Layer 3 of a small transformer language model trained on English Wikipedia (9 layers, counted from 0, width 128).
Take only the direct path to the model's output, skipping the later layers: a vector added to the residual stream pushes a token's score in proportion to its dot product with that token's output vector.

Output vectors of the tokens that the questions are about. A number n stands for (n - 500) times 0.0019.
"2": 519 602 476 458 483 477 437 507 316 431 406 535 424 454 558 498 457 518 598 404 566 648 567 540 547 617 305 464 685 603 518 527 537 541 449 516 573 390 368 550 620 608 379 557 656 400 374 520 549 611 435 469 557 563 528 416 352 630 532 520 528 601 593 588 562 542 530 518 408 659 530 414 369 662 560 417 511 446 420 429 489 392 658 444 562 509 525 601 484 681 503 534 543 623 505 485 538 571 626 505 604 596 535 589 444 603 382 433 459 397 718 554 581 336 589 480 443 504 536 566 405 463 490 453 475 588 599 476
"ian": 220 432 374 588 736 710 515 677 551 272 637 657 592 314 519 656 597 617 656 252 635 393 579 465 413 485 466 777 504 613 239 636 683 278 447 530 489 396 551 553 631 466 532 540 486 394 403 465 648 602 408 600 643 464 409 705 421 432 339 562 500 487 430 706 287 708 485 435 631 528 533 717 592 382 674 505 630 336 249 593 541 612 496 331 533 384 379 503 373 349 383 400 282 632 448 570 599 447 375 584 366 368 364 479 435 377 492 390 566 319 505 662 659 675 480 505 523 465 422 369 504 711 752 745 580 238 431 483
"ight": 21 261 842 334 706 725 652 247 356 460 518 670 446 705 407 461 532 532 551 365 614 415 504 607 690 857 309 350 680 409 582 371 538 443 495 169 439 550 643 591 523 520 653 331 561 333 536 564 726 470 573 681 643 234 350 810 518 535 352 734 594 328 491 487 410 600 420 509 504 425 446 547 586 602 266 482 641 413 312 590 510 565 268 282 377 490 695 699 616 434 596 537 362 524 719 450 404 359 513 495 633 351 532 488 519 139 421 359 361 569 614 542 614 401 669 531 414 563 847 483 480 254 410 346 322 693 487 326
"iv": 374 378 504 325 703 411 722 590 457 318 613 418 470 563 634 443 301 452 438 463 510 440 448 613 685 673 491 619 346 602 565 275 654 435 541 298 669 382 652 478 567 618 334 459 675 592 667 396 457 487 706 433 552 433 652 544 609 427 449 674 263 180 492 208 796 529 422 368 600 418 415 640 462 472 682 542 224 381 309 657 508 603 492 443 598 212 504 297 537 425 484 434 427 528 610 401 413 654 496 835 368 352 399 261 583 560 457 598 486 577 650 518 550 123 564 523 472 507 500 730 628 627 429 819 337 401 519 554
"v": 619 511 645 497 572 617 432 366 428 338 300 571 366 648 551 553 522 455 558 321 398 574 534 531 474 513 351 411 428 469 425 466 713 631 319 685 530 565 491 472 395 309 634 464 600 577 453 556 586 602 582 399 506 394 623 512 310 460 613 634 392 345 309 542 440 580 351 461 432 432 686 504 444 470 187 536 451 471 363 563 883 525 345 517 409 568 383 438 583 449 483 493 369 337 535 352 381 430 798 328 182 553 373 448 639 383 602 646 497 478 474 687 486 509 514 522 448 381 596 620 526 617 448 435 423 407 319 650
"art": 449 550 588 315 702 543 642 306 525 626 493 546 614 746 466 573 388 591 572 697 579 391 438 575 673 450 438 649 217 593 892 450 671 327 582 376 544 328 740 472 692 471 562 385 524 603 422 473 763 444 465 476 403 518 411 351 821 480 695 470 572 687 656 511 160 329 534 539 682 366 537 555 432 457 387 510 433 413 621 666 748 674 439 580 681 290 521 500 601 512 645 465 361 361 438 561 443 511 568 377 519 692 463 334 342 536 682 288 426 455 600 758 536 510 588 510 440 382 453 422 324 437 402 428 598 409 528 668
"'": 253 426 778 496 640 656 429 225 634 644 467 737 749 500 573 440 523 365 819 382 727 769 644 537 535 452 427 491 619 369 428 408 333 484 419 456 289 441 528 542 751 533 663 671 701 761 601 572 546 648 288 384 297 398 683 533 509 461 479 567 442 524 707 405 395 796 607 596 468 710 450 661 663 643 529 445 271 520 415 452 460 311 469 407 428 485 504 349 595 310 458 291 454 628 695 651 470 426 369 582 657 597 821 379 494 401 564 677 435 509 537 506 584 273 470 489 395 631 528 409 704 333 529 484 459 294 437 407
"ist": 250 552 471 436 756 657 775 349 400 512 496 489 607 339 470 515 269 484 478 578 306 390 604 571 537 557 672 496 436 389 641 209 254 278 604 349 488 681 558 384 547 522 594 531 547 326 441 544 254 347 579 539 437 303 569 656 666 439 414 694 528 353 420 545 257 584 516 533 597 359 363 496 538 545 603 510 413 323 266 416 425 725 733 462 645 509 558 454 568 388 456 385 345 369 406 548 521 388 492 534 408 526 493 429 351 370 587 445 334 363 605 512 304 658 139 500 623 435 874 693 748 442 361 650 603 269 597 385
"ate": 234 616 364 334 619 584 452 370 333 508 527 511 314 409 558 305 767 677 640 757 480 451 500 539 708 716 445 557 507 474 351 436 553 594 531 295 508 445 536 371 714 721 356 422 532 694 433 429 615 365 506 706 369 420 633 724 795 533 636 660 524 460 642 485 266 240 492 512 732 573 534 614 400 295 477 474 329 193 561 339 363 465 609 356 393 572 468 412 479 381 689 229 361 406 629 598 624 603 426 500 381 397 493 360 691 436 526 428 560 449 544 567 430 611 532 537 371 484 496 416 470 527 391 860 518 330 471 356
"ish": 449 320 703 358 480 451 404 480 542 227 559 472 593 584 479 492 411 737 510 419 526 495 665 279 436 758 356 366 484 816 719 430 698 424 559 421 475 237 710 586 457 657 535 496 547 492 681 439 341 426 526 550 708 263 601 756 684 418 330 573 481 399 491 642 361 351 437 451 851 513 699 634 529 657 496 489 727 505 350 177 709 488 482 475 654 361 280 666 386 419 530 340 274 592 677 822 728 559 329 379 304 193 557 335 494 318 514 263 327 514 473 739 698 704 570 517 697 698 711 403 672 446 474 392 465 536 641 507
"ore": 438 641 426 593 610 439 280 379 351 557 427 426 607 753 599 401 463 583 717 715 590 676 591 414 719 433 277 585 461 463 567 468 638 191 632 279 484 578 603 428 392 678 593 507 388 781 716 583 760 287 364 735 453 566 392 625 550 440 590 529 604 297 591 387 423 470 17 715 667 534 522 427 520 425 516 484 652 281 679 442 474 741 597 476 623 310 553 622 436 318 649 551 379 651 632 541 460 532 410 759 517 409 362 783 471 394 351 511 539 562 594 653 253 458 592 530 603 693 464 345 504 472 516 848 685 523 655 366
"ess": 486 397 789 743 605 620 623 255 556 347 438 552 655 422 525 545 793 351 628 518 718 527 528 211 559 556 427 500 809 448 446 528 416 516 505 289 434 480 595 314 500 706 704 397 580 549 920 538 472 590 500 511 366 504 363 600 617 575 408 593 529 329 517 676 310 455 154 593 552 540 509 680 898 655 648 528 521 316 500 536 276 530 482 336 338 510 465 500 503 429 645 255 422 492 631 492 350 607 343 546 470 439 548 279 282 281 634 375 467 518 660 756 487 680 251 500 352 632 333 397 578 277 733 762 291 641 615 446
"ap": 386 538 606 353 361 433 484 592 466 309 493 627 474 662 431 553 456 360 679 393 476 592 299 527 581 510 380 525 513 407 377 572 398 478 583 286 554 418 665 306 614 596 585 591 425 534 329 584 526 412 524 670 601 526 318 473 475 489 424 403 551 465 636 349 470 537 363 449 490 384 406 460 533 506 510 541 488 500 608 569 559 462 114 594 299 456 452 594 562 245 486 428 381 255 686 570 586 581 553 545 306 113 341 328 442 590 515 679 408 372 614 747 361 388 606 492 368 506 266 500 579 321 417 710 509 519 520 580
" E": 557 420 549 537 398 669 388 555 664 548 514 511 601 448 427 397 515 542 432 598 496 691 471 518 454 429 675 611 411 576 477 577 451 586 431 570 529 460 670 523 500 430 318 386 386 366 655 392 508 458 564 558 541 531 502 379 457 572 542 582 352 571 505 429 375 498 535 614 485 434 442 544 513 451 544 454 573 590 590 394 540 550 602 547 520 470 453 532 478 623 535 594 489 498 399 463 531 318 531 568 479 428 580 609 565 569 594 453 572 396 473 399 431 554 569 519 633 490 513 515 591 646 640 465 487 400 520 526
" |\n": 255 426 606 560 417 549 387 490 669 608 658 516 467 418 292 677 617 554 642 574 500 677 560 314 519 685 660 469 503 463 594 379 644 585 446 496 666 474 394 730 593 493 596 512 539 562 424 372 562 492 544 345 512 641 447 474 415 469 586 530 421 481 402 608 646 362 563 657 519 381 381 490 799 401 477 372 562 346 649 448 372 774 582 364 566 519 451 515 450 401 487 608 467 362 459 678 367 539 516 358 615 592 326 486 411 520 277 546 434 591 500 542 342 375 636 505 594 547 645 362 572 585 590 365 485 615 544 658
"ov": 457 586 496 742 437 619 584 604 291 511 439 449 399 543 500 403 626 496 757 457 653 505 490 704 649 489 542 411 375 517 486 168 439 525 358 490 624 494 845 514 520 681 704 561 553 598 496 641 352 366 506 476 442 562 497 701 643 399 481 764 520 504 539 305 481 406 212 541 621 488 668 641 681 534 341 459 601 261 443 428 656 363 284 583 291 338 371 440 497 635 684 500 338 309 632 481 252 413 363 694 642 479 308 436 392 610 547 332 270 352 441 669 561 144 468 498 508 558 350 617 538 401 613 854 420 551 332 490
",": 623 548 521 486 528 439 463 567 537 634 507 601 455 482 462 456 496 507 606 546 430 506 558 604 398 451 582 389 498 342 487 503 520 509 709 519 507 305 381 583 447 349 558 557 474 543 489 473 598 410 592 526 524 509 562 385 331 431 565 425 487 390 502 652 601 371 490 454 438 584 350 470 428 479 610 403 482 562 483 396 363 423 589 559 556 458 473 467 460 592 350 111 590 456 472 429 556 597 512 436 510 419 588 604 401 514 495 480 521 529 420 443 651 541 416 467 549 478 427 470 587 602 471 340 500 507 427 479

Each question shows what one neuron of this layer's MLP adds at an activation of 1. A number n stands for (n - 500) times 0.00059.

n18: 631 682 515 608 444 605 567 677 551 679 537 563 528 563 437 533 644 598 408 279 602 464 575 511 608 327 465 633 500 478 599 697 497 512 548 539 568 451 329 483 284 460 437 589 486 359 590 469 543 391 593 383 584 616 464 515 563 324 336 793 436 589 602 573 443 468 540 518 575 434 414 566 520 401 441 580 462 463 647 371 309 576 518 494 365 561 470 572 451 420 311 570 569 413 439 449 573 667 528 677 510 356 463 526 398 595 591 375 541 474 497 465 387 503 634 476 514 616 461 617 715 547 526 559 550 500 429 368
Which of these tokens does it push up most? " E"

n325: 426 465 305 631 338 454 475 412 583 536 553 271 354 377 574 379 384 497 517 391 271 594 405 455 492 494 382 773 423 426 512 608 416 523 491 472 544 611 451 434 517 589 500 406 596 503 584 448 720 534 480 385 552 579 571 458 457 546 508 620 528 543 534 609 402 395 628 506 462 392 489 497 385 511 617 627 455 474 610 406 557 601 546 441 557 573 555 404 453 277 478 482 608 584 505 323 454 410 600 591 592 456 314 450 603 526 415 427 514 533 518 399 444 705 605 490 574 600 692 563 367 632 427 600 369 582 426 520
Which of these tokens does it push up most? "ate"

n356: 520 308 488 465 388 580 545 670 482 307 644 450 460 561 430 497 417 187 354 661 521 412 408 384 421 575 490 655 491 509 435 447 354 679 540 583 503 434 503 582 417 642 471 603 281 680 494 523 534 488 439 541 604 445 445 485 358 457 444 330 458 680 494 461 477 642 564 563 709 464 369 469 456 440 593 318 494 550 725 510 657 468 439 527 382 604 439 481 287 484 536 391 440 478 308 518 644 477 342 462 398 595 500 476 436 465 487 452 569 515 545 640 522 402 423 393 538 436 444 426 455 572 563 764 509 715 609 500
Which two tokens does it push up most, strongest first? "ap", "ian"

n156: 620 428 434 510 465 476 673 448 487 470 524 492 377 451 635 576 495 596 388 365 574 344 245 584 475 508 345 375 450 481 574 466 473 516 620 324 570 457 550 410 553 597 492 520 490 515 577 515 652 443 440 442 605 411 606 451 431 558 409 669 464 643 639 543 562 404 549 487 554 581 527 408 408 569 617 619 607 548 608 506 526 520 562 388 399 363 542 579 575 425 436 436 532 432 539 557 510 515 520 510 598 518 508 472 398 369 318 464 610 578 582 444 538 375 612 216 475 596 450 642 526 531 408 517 483 623 513 592
Which of these tokens does it push up most? "iv"

n142: 458 483 393 555 423 591 431 511 533 424 615 442 622 304 560 450 410 412 484 553 460 374 572 472 463 547 552 575 476 455 409 447 494 663 659 417 385 475 549 400 561 593 540 540 503 422 359 552 472 578 561 602 478 697 492 446 356 514 426 383 546 732 369 575 345 579 486 540 559 277 364 409 497 616 503 590 593 452 599 569 492 508 516 356 608 598 522 319 531 421 358 542 660 296 528 413 374 420 456 537 579 434 282 540 495 438 465 500 639 463 500 290 599 482 400 491 500 565 595 566 394 551 441 497 631 598 459 544
Which of these tokens does it push up most? "ist"

n23: 376 590 514 503 617 366 503 558 535 494 684 514 358 643 528 491 366 373 544 336 362 406 607 560 398 389 516 382 460 607 604 279 389 372 465 241 610 681 538 559 470 564 523 506 576 358 503 506 370 480 684 540 506 522 518 335 476 388 548 468 367 390 611 540 623 433 509 555 456 429 533 590 379 407 546 514 440 497 500 391 602 438 538 486 299 427 633 503 648 328 431 367 590 451 470 406 464 464 619 661 337 372 509 417 479 449 472 543 673 383 537 497 670 623 435 603 359 568 536 612 538 540 345 703 472 575 579 438
Which three tokens does it push up most, strongest first? "iv", "ist", "ap"

n59: 600 458 620 455 534 300 540 519 765 369 472 426 440 419 621 522 550 520 440 484 409 407 522 528 550 425 579 350 413 491 514 506 525 442 481 509 600 570 381 518 536 665 532 545 403 514 572 553 458 427 558 355 569 627 372 406 392 365 596 525 648 479 586 492 476 729 712 424 433 220 526 571 448 632 701 577 610 570 425 541 511 505 486 460 668 424 519 532 517 314 521 579 540 506 492 681 479 471 477 463 463 428 452 412 439 435 523 618 331 532 572 488 506 697 563 466 463 380 422 644 511 535 503 434 513 531 451 610
Which of these tokens does it push down most? "ate"

n295: 360 506 436 551 453 551 456 562 470 256 540 399 557 579 471 539 399 399 494 515 564 470 590 470 454 366 554 343 555 296 500 615 521 524 677 484 523 485 593 526 286 695 572 592 314 465 567 574 405 589 527 577 530 568 598 518 563 470 480 405 260 609 536 564 631 473 550 565 517 529 612 450 249 430 306 444 555 310 551 503 524 528 580 462 456 485 485 735 620 552 544 518 489 418 595 482 652 608 427 523 603 468 491 596 536 494 763 547 681 567 575 628 558 337 556 480 363 482 543 434 698 608 538 500 500 317 613 253
Which three tokens does it push up most, strongest first? "ore", "ish", "ap"

n378: 521 554 639 637 497 585 652 571 359 481 423 374 579 618 607 381 614 514 385 488 421 730 550 411 437 481 520 527 482 529 541 364 399 553 313 534 565 551 353 533 651 429 485 386 360 387 607 354 462 448 525 539 387 459 475 427 531 444 389 432 735 593 431 458 397 429 503 482 386 416 515 344 610 549 598 438 624 443 613 632 475 397 351 542 494 471 519 565 551 740 761 363 618 497 576 559 602 609 597 622 265 446 330 409 581 545 431 500 618 488 490 537 359 636 790 408 509 643 658 566 358 591 688 452 398 522 410 497
Which of these tokens does it push up most? " E"

n424: 557 540 580 573 586 563 536 359 497 544 465 486 556 500 560 377 347 552 415 500 519 384 503 568 587 517 632 517 558 523 494 644 558 612 500 478 348 697 617 530 594 521 497 489 429 598 365 641 631 360 623 394 403 390 472 533 526 551 530 370 458 646 453 445 412 413 648 388 495 492 590 455 581 623 479 330 417 526 497 464 522 468 794 442 604 483 486 568 619 535 475 387 839 378 359 571 553 718 540 445 607 530 591 240 483 488 395 525 503 478 512 412 570 518 530 500 440 424 546 366 506 614 622 708 511 375 559 628
Which of these tokens does it push up most? "art"

n151: 553 514 604 505 271 569 543 397 621 656 745 402 461 347 518 508 521 490 467 519 444 516 481 457 558 492 622 417 640 460 636 500 411 547 302 405 613 500 506 487 508 551 447 455 511 476 500 479 494 467 332 263 552 500 358 535 622 311 455 435 398 321 409 532 582 524 431 341 415 577 395 615 414 500 471 661 553 587 508 477 378 544 443 396 413 618 417 440 418 508 674 326 460 405 433 557 474 531 477 482 360 447 398 436 404 353 648 583 457 447 598 418 463 556 371 584 505 514 338 530 473 586 546 569 449 419 614 357
Which of these tokens does it push up most? "ess"

n128: 520 572 529 460 416 473 604 494 648 528 457 717 601 637 480 372 466 403 329 538 405 414 455 522 662 440 328 281 380 384 410 671 467 557 405 539 302 291 426 403 357 423 637 509 486 392 344 415 558 480 577 432 420 539 588 468 383 396 589 429 373 589 426 419 471 535 494 552 503 411 627 566 658 538 525 607 506 315 485 563 377 506 482 644 643 476 467 416 427 464 529 506 782 565 478 479 684 649 519 332 310 440 350 356 533 494 497 416 491 489 593 541 564 532 602 450 619 482 431 562 523 486 621 681 397 585 450 384
Which of these tokens does it push down most? "ight"

n344: 472 370 412 422 473 629 534 442 552 593 393 441 563 491 569 518 447 489 439 406 274 361 374 449 455 423 558 452 464 332 600 456 642 368 404 456 522 467 380 483 520 461 416 489 405 674 656 669 354 517 547 550 690 577 523 620 585 576 500 497 534 472 580 506 777 805 524 546 500 396 440 497 478 546 512 548 387 497 506 506 595 539 729 401 626 578 497 567 402 497 571 577 408 372 660 439 467 368 426 506 526 551 542 452 526 297 522 551 560 658 488 512 509 457 831 543 492 584 524 567 486 460 605 236 552 562 480 512
Which three tokens does it push up most, strongest first? "ight", "iv", " |\n"

n348: 464 702 480 584 232 786 385 523 442 339 406 471 609 500 571 561 621 472 295 362 661 483 371 344 403 301 546 618 715 469 490 352 531 602 510 482 468 635 697 578 503 493 816 653 413 304 541 529 521 590 347 455 435 433 530 344 503 375 627 477 411 554 425 530 562 420 662 404 468 660 421 444 471 503 422 607 447 552 490 464 400 385 517 365 480 354 412 528 365 639 315 548 492 326 607 567 573 334 436 435 530 687 333 579 585 469 607 391 566 569 288 334 559 385 557 592 577 490 627 412 393 398 523 563 310 669 463 385
Which of these tokens does it push up most? "ov"

n213: 628 396 589 524 405 509 467 461 640 579 731 470 395 395 470 474 478 503 542 525 242 384 491 343 535 419 684 436 544 535 520 494 402 597 577 485 671 564 511 596 489 371 437 624 451 497 463 410 488 449 440 511 583 441 658 436 621 446 467 664 450 698 660 425 396 424 615 422 644 307 532 600 524 472 586 626 710 480 385 482 419 624 622 489 536 555 534 327 351 512 492 497 451 315 340 466 452 357 631 486 475 506 462 284 486 523 467 575 594 472 598 448 450 479 402 352 565 486 572 423 463 339 417 469 487 517 559 494
Which three tokens does it push up most, strongest first? "ist", " |\n", " E"

n270: 553 382 527 649 538 407 476 627 500 475 491 677 581 452 439 506 565 438 406 279 440 588 626 520 450 447 620 509 650 468 747 603 488 457 531 437 436 294 598 512 411 446 574 609 456 440 410 713 500 346 368 471 402 390 640 413 590 675 574 436 509 500 506 348 520 497 589 536 557 313 537 594 424 506 538 529 589 509 525 713 491 549 518 583 579 340 488 442 506 619 422 553 493 397 549 375 727 442 486 386 514 364 699 491 681 377 552 384 655 485 561 722 531 405 577 510 553 652 519 820 630 527 434 380 466 506 524 638
Which of these tokens does it push up most? "ish"

n74: 580 465 314 522 570 462 695 543 576 419 545 427 355 406 597 430 405 566 615 449 520 272 497 674 650 582 482 376 313 431 474 544 565 389 578 503 547 408 625 386 477 602 469 623 583 483 447 381 547 331 450 425 451 500 563 489 526 367 483 627 404 537 513 675 624 371 563 517 421 556 679 414 528 528 521 615 458 776 518 613 426 522 621 390 577 527 555 479 687 551 472 509 412 391 519 462 620 440 399 558 622 556 321 328 401 560 491 500 525 480 733 463 524 658 503 553 566 451 612 549 540 429 353 554 370 491 632 584
Which of these tokens does it push down most? "'"

n284: 589 506 515 374 472 566 310 458 401 364 300 587 511 522 423 515 399 574 360 421 389 348 491 586 575 330 405 582 471 447 503 451 591 503 515 403 471 442 323 454 391 615 353 439 509 653 561 431 184 435 401 497 509 483 607 541 306 416 393 560 547 609 478 617 567 316 659 500 671 204 604 458 429 494 456 444 651 540 443 472 583 500 554 623 402 580 389 497 414 429 515 546 518 462 363 404 551 304 449 517 477 538 608 305 503 475 573 509 506 456 522 526 552 522 312 307 366 563 403 599 387 392 667 435 500 506 577 419
Which three tokens does it push up most, strongest first? "ish", "v", "ist"

n385: 617 261 342 564 574 488 449 588 380 434 387 742 662 571 404 651 521 575 506 637 423 409 494 551 535 522 409 613 444 456 555 662 369 346 371 580 556 478 638 462 383 396 503 559 506 401 475 570 497 349 571 333 549 454 409 470 617 543 465 397 512 598 407 500 330 555 420 280 262 269 460 369 587 467 622 439 417 494 574 578 437 427 588 557 334 591 571 362 434 475 593 509 604 468 563 509 491 494 454 459 747 565 528 643 442 352 620 649 482 690 337 441 487 572 561 576 418 701 497 423 564 323 563 530 497 394 467 469
Which of these tokens does it push up most? "ess"

n488: 210 393 418 643 503 470 506 435 798 556 497 341 494 292 477 382 358 577 524 436 538 545 594 445 503 378 309 550 517 649 564 567 585 307 491 555 494 629 497 405 567 562 460 587 600 653 409 503 482 367 560 480 524 494 640 465 497 458 494 539 488 336 439 605 490 417 597 550 404 465 570 603 689 459 387 658 631 555 473 452 613 449 422 313 648 423 578 582 488 340 562 337 529 626 539 431 430 469 401 463 447 430 581 459 539 518 332 512 400 334 560 593 441 398 695 364 595 685 411 575 559 559 380 605 553 466 393 334
Which of these tokens does it push down most? ","

n227: 634 464 517 437 522 608 506 329 563 525 528 400 472 434 599 233 529 459 420 544 303 441 518 574 235 600 554 546 354 472 410 473 539 494 548 419 662 403 377 391 377 343 420 512 503 488 699 571 659 453 518 523 431 379 432 456 605 449 339 284 477 430 464 465 548 491 454 427 723 468 561 472 616 427 615 465 535 591 443 472 503 562 512 506 544 509 646 388 497 561 517 269 616 500 611 453 659 601 564 680 464 341 457 532 542 313 450 439 715 581 612 541 613 306 656 436 415 512 503 548 641 587 564 542 402 549 506 563
Which two tokens does it push up most, strongest first? "iv", ","

n184: 561 497 427 414 630 652 494 494 419 449 568 511 552 424 643 695 380 423 647 531 399 471 506 500 494 482 255 466 603 384 558 479 579 488 474 350 519 550 578 431 520 566 611 584 450 315 319 580 464 611 677 337 602 399 566 472 500 454 520 600 514 599 426 582 596 406 401 600 289 382 605 425 453 460 696 703 604 571 608 387 494 495 368 514 588 515 680 548 539 515 624 397 644 439 505 382 592 410 429 633 666 528 417 511 442 363 638 410 404 542 473 423 571 534 579 349 583 716 606 654 551 551 627 516 465 494 457 465
Which of these tokens does it push up most? "ight"

n76: 479 806 570 524 500 449 417 500 487 552 484 427 485 556 431 525 470 583 487 660 515 610 225 439 500 350 433 479 630 455 478 532 685 595 387 582 629 442 648 594 538 789 273 543 473 534 675 503 613 534 491 494 570 658 538 435 408 475 442 381 571 463 431 592 436 435 402 401 568 552 571 418 500 349 579 220 494 397 487 483 556 422 578 537 429 471 522 526 497 390 494 375 446 645 435 481 420 577 373 566 591 421 756 414 617 429 477 650 571 369 770 453 393 450 434 432 338 419 343 604 646 337 411 390 447 635 381 724
Which of these tokens does it push down most? "ist"

n186: 549 448 453 690 560 569 322 559 374 609 652 527 597 434 598 529 560 570 449 394 420 540 554 558 636 471 310 267 451 391 468 552 373 500 486 553 671 465 520 391 586 535 626 547 391 416 296 592 614 407 546 533 474 530 497 598 543 269 536 607 450 643 479 542 530 514 568 562 393 566 513 458 495 522 345 723 691 442 592 557 461 505 452 514 494 591 346 452 523 523 617 360 573 363 497 409 634 605 546 549 588 459 500 494 597 383 608 647 550 555 592 442 512 509 723 394 546 398 552 480 345 416 475 491 604 346 353 414
Which of these tokens does it push down most? "iv"

n228: 362 551 524 620 536 393 518 636 487 396 445 379 527 543 384 736 437 403 715 512 576 322 576 624 506 621 526 491 539 529 522 659 592 264 672 568 566 506 396 605 560 455 603 603 748 368 690 464 324 488 588 551 456 592 348 439 626 487 500 575 485 554 454 396 617 410 663 549 526 315 395 535 488 417 389 646 573 350 658 338 404 426 678 302 364 571 591 588 484 503 524 631 435 566 497 438 538 382 526 746 528 506 581 400 481 400 497 616 473 470 461 507 722 680 654 468 560 497 376 626 506 500 482 387 436 554 615 409
Which of these tokens does it push up most? "ight"

n436: 454 590 457 533 480 455 373 472 503 441 559 472 419 500 536 462 589 396 462 460 608 509 350 444 573 336 631 454 543 431 468 555 677 529 494 565 849 529 561 622 410 520 482 724 628 431 606 354 559 491 695 336 497 428 550 559 346 376 396 538 509 714 322 571 490 472 533 537 375 395 497 550 582 403 520 533 481 403 676 413 519 401 570 379 516 523 506 517 480 331 674 292 434 646 562 611 595 434 539 491 623 611 543 537 560 396 587 355 652 595 729 354 356 490 782 626 461 260 464 535 582 550 574 573 631 497 698 666
Which of these tokens does it push up most? " |\n"

n447: 481 433 584 514 642 366 483 417 413 398 458 645 639 643 577 704 469 571 526 585 402 494 311 353 558 547 576 539 489 431 608 538 450 564 561 362 503 609 654 386 512 458 611 620 481 636 567 624 559 511 407 661 488 484 609 526 471 532 620 466 282 624 540 523 689 663 656 375 478 469 462 414 530 466 545 493 475 642 544 393 611 489 477 292 583 328 454 394 373 547 562 441 549 303 600 569 402 590 318 547 369 368 440 537 538 473 659 492 539 623 434 346 643 469 403 418 431 488 465 465 383 353 500 345 508 485 443 390
Which of these tokens does it push down most? "2"

n278: 629 418 451 619 454 364 537 423 531 452 231 422 562 346 583 384 578 651 683 473 564 403 434 379 377 586 553 476 425 545 481 500 579 679 441 673 643 653 362 404 560 649 551 358 572 475 614 581 574 269 676 485 330 385 627 607 434 513 388 537 424 423 517 439 574 361 617 494 398 385 518 398 533 503 301 423 527 548 598 450 448 547 556 549 596 458 538 654 570 635 552 366 538 647 485 506 453 494 691 353 625 388 506 482 315 766 391 497 506 445 392 440 355 580 373 458 485 649 446 704 512 469 454 688 430 541 370 378
Which of these tokens does it push down most? "ian"

n335: 470 603 517 367 567 520 604 549 468 611 663 559 306 640 448 605 531 563 333 387 424 327 413 644 558 347 518 545 419 360 637 597 485 616 572 478 624 417 622 481 649 536 740 525 378 486 398 483 633 457 340 522 442 292 517 531 485 543 466 549 537 618 577 503 540 483 473 489 533 494 446 325 508 477 427 473 508 559 550 445 700 530 690 311 477 411 366 639 607 527 672 574 539 424 473 465 454 566 652 458 449 581 637 399 393 354 485 399 342 553 464 457 562 519 557 415 575 460 509 390 340 520 480 484 430 441 431 698
Which of these tokens does it push down most? "ess"

n479: 503 533 553 510 548 516 572 481 492 506 455 505 462 406 642 615 623 540 422 582 674 530 653 653 461 541 692 495 414 579 711 461 340 563 538 471 477 583 625 490 426 618 463 492 510 575 429 394 514 508 565 458 557 338 449 569 453 492 500 772 553 363 525 664 532 473 424 348 513 532 546 434 482 529 537 614 537 630 440 371 277 634 481 452 634 681 475 412 545 475 346 358 500 543 411 419 599 503 457 586 509 416 522 452 514 489 374 450 452 529 398 262 492 517 574 488 573 516 508 715 382 529 503 467 653 622 519 465
Which of these tokens does it push up most? "ist"

n282: 406 327 514 663 470 430 396 460 332 581 533 533 465 739 649 436 492 376 638 663 604 497 497 529 525 447 561 579 355 420 546 676 600 503 592 397 379 633 639 547 546 563 569 439 525 520 410 580 515 528 355 522 459 440 317 373 410 471 469 480 500 522 415 604 407 349 380 511 678 427 619 521 459 571 452 453 531 580 422 399 420 609 667 525 361 524 321 286 533 518 604 603 553 569 546 397 608 470 473 478 526 402 429 486 607 464 491 517 447 640 551 263 390 509 376 523 607 638 594 367 383 449 539 437 441 391 288 543
Which of these tokens does it push up most? "ore"

n397: 613 500 443 524 387 616 476 463 578 417 379 455 529 559 394 484 452 537 281 630 449 552 425 631 574 406 520 530 446 663 307 500 491 597 447 688 544 430 606 500 382 628 533 386 302 375 657 358 475 445 544 473 404 559 389 579 522 605 581 681 340 440 460 422 427 411 523 366 535 482 399 428 373 506 448 417 702 652 640 487 485 479 549 657 460 440 506 636 367 814 545 449 606 630 639 278 622 459 547 494 445 449 433 663 453 347 497 687 406 512 490 483 659 533 315 349 524 303 519 348 497 597 660 354 480 557 442 438
Which of these tokens does it push up most? " E"

n261: 406 389 563 473 479 540 500 492 475 564 405 508 524 323 575 311 541 590 497 631 489 427 652 562 626 221 372 454 497 477 469 537 568 421 542 476 471 701 672 503 455 555 657 568 664 550 347 513 572 539 489 392 500 580 486 365 457 295 495 441 409 572 580 642 437 444 634 588 542 435 332 521 519 500 474 766 465 595 477 684 450 532 416 404 602 566 486 591 598 670 308 643 637 538 379 592 482 455 400 600 323 603 526 364 387 408 533 566 544 524 544 632 474 551 400 567 465 573 457 463 500 632 527 469 484 566 472 542
Which of these tokens does it push up most? "art"

n7: 240 593 518 585 642 615 537 497 548 510 643 479 673 557 630 535 649 676 453 549 595 525 484 611 488 612 487 405 515 454 666 481 343 484 376 538 286 697 532 646 503 441 512 720 421 687 401 566 607 491 535 594 678 521 730 460 593 487 561 434 420 493 267 602 517 340 401 618 364 322 642 479 572 463 517 504 445 406 513 467 612 359 374 509 590 665 478 397 490 633 611 701 454 513 459 500 675 317 601 667 553 577 467 531 652 425 443 429 352 555 626 321 487 618 440 514 491 446 622 487 528 506 522 410 488 594 409 583
Which of these tokens does it push up most? "ight"

n233: 528 601 705 537 393 461 385 380 551 437 425 349 630 473 637 555 438 690 684 391 472 675 477 468 546 636 608 410 611 457 558 390 455 445 609 348 427 787 471 451 619 553 589 546 583 465 590 518 533 535 661 350 439 663 544 538 558 558 407 379 522 442 544 481 428 418 527 572 335 509 584 482 314 538 477 519 578 376 352 520 446 603 529 606 434 487 500 681 297 539 734 408 558 711 596 580 479 585 533 534 613 494 655 609 545 831 514 562 450 534 447 462 418 422 363 677 473 417 198 551 570 391 622 559 329 396 579 494
Which of these tokens does it push up most? "ess"

n285: 617 445 491 463 378 455 407 565 602 515 558 673 452 494 489 452 506 424 518 506 483 429 323 373 460 318 393 500 641 515 593 461 561 236 587 668 494 485 446 265 443 552 486 561 400 453 428 585 512 582 578 666 338 477 349 474 584 360 442 568 249 561 571 538 503 438 559 300 492 535 344 616 597 585 553 528 573 466 383 525 650 565 491 619 615 546 641 403 607 442 494 707 555 409 640 512 542 390 506 503 434 350 497 596 422 549 484 462 535 621 444 510 301 287 360 395 403 556 561 428 565 459 506 719 668 372 565 527
Which three tokens does it push up most, strongest first? "ap", "ore", "ist"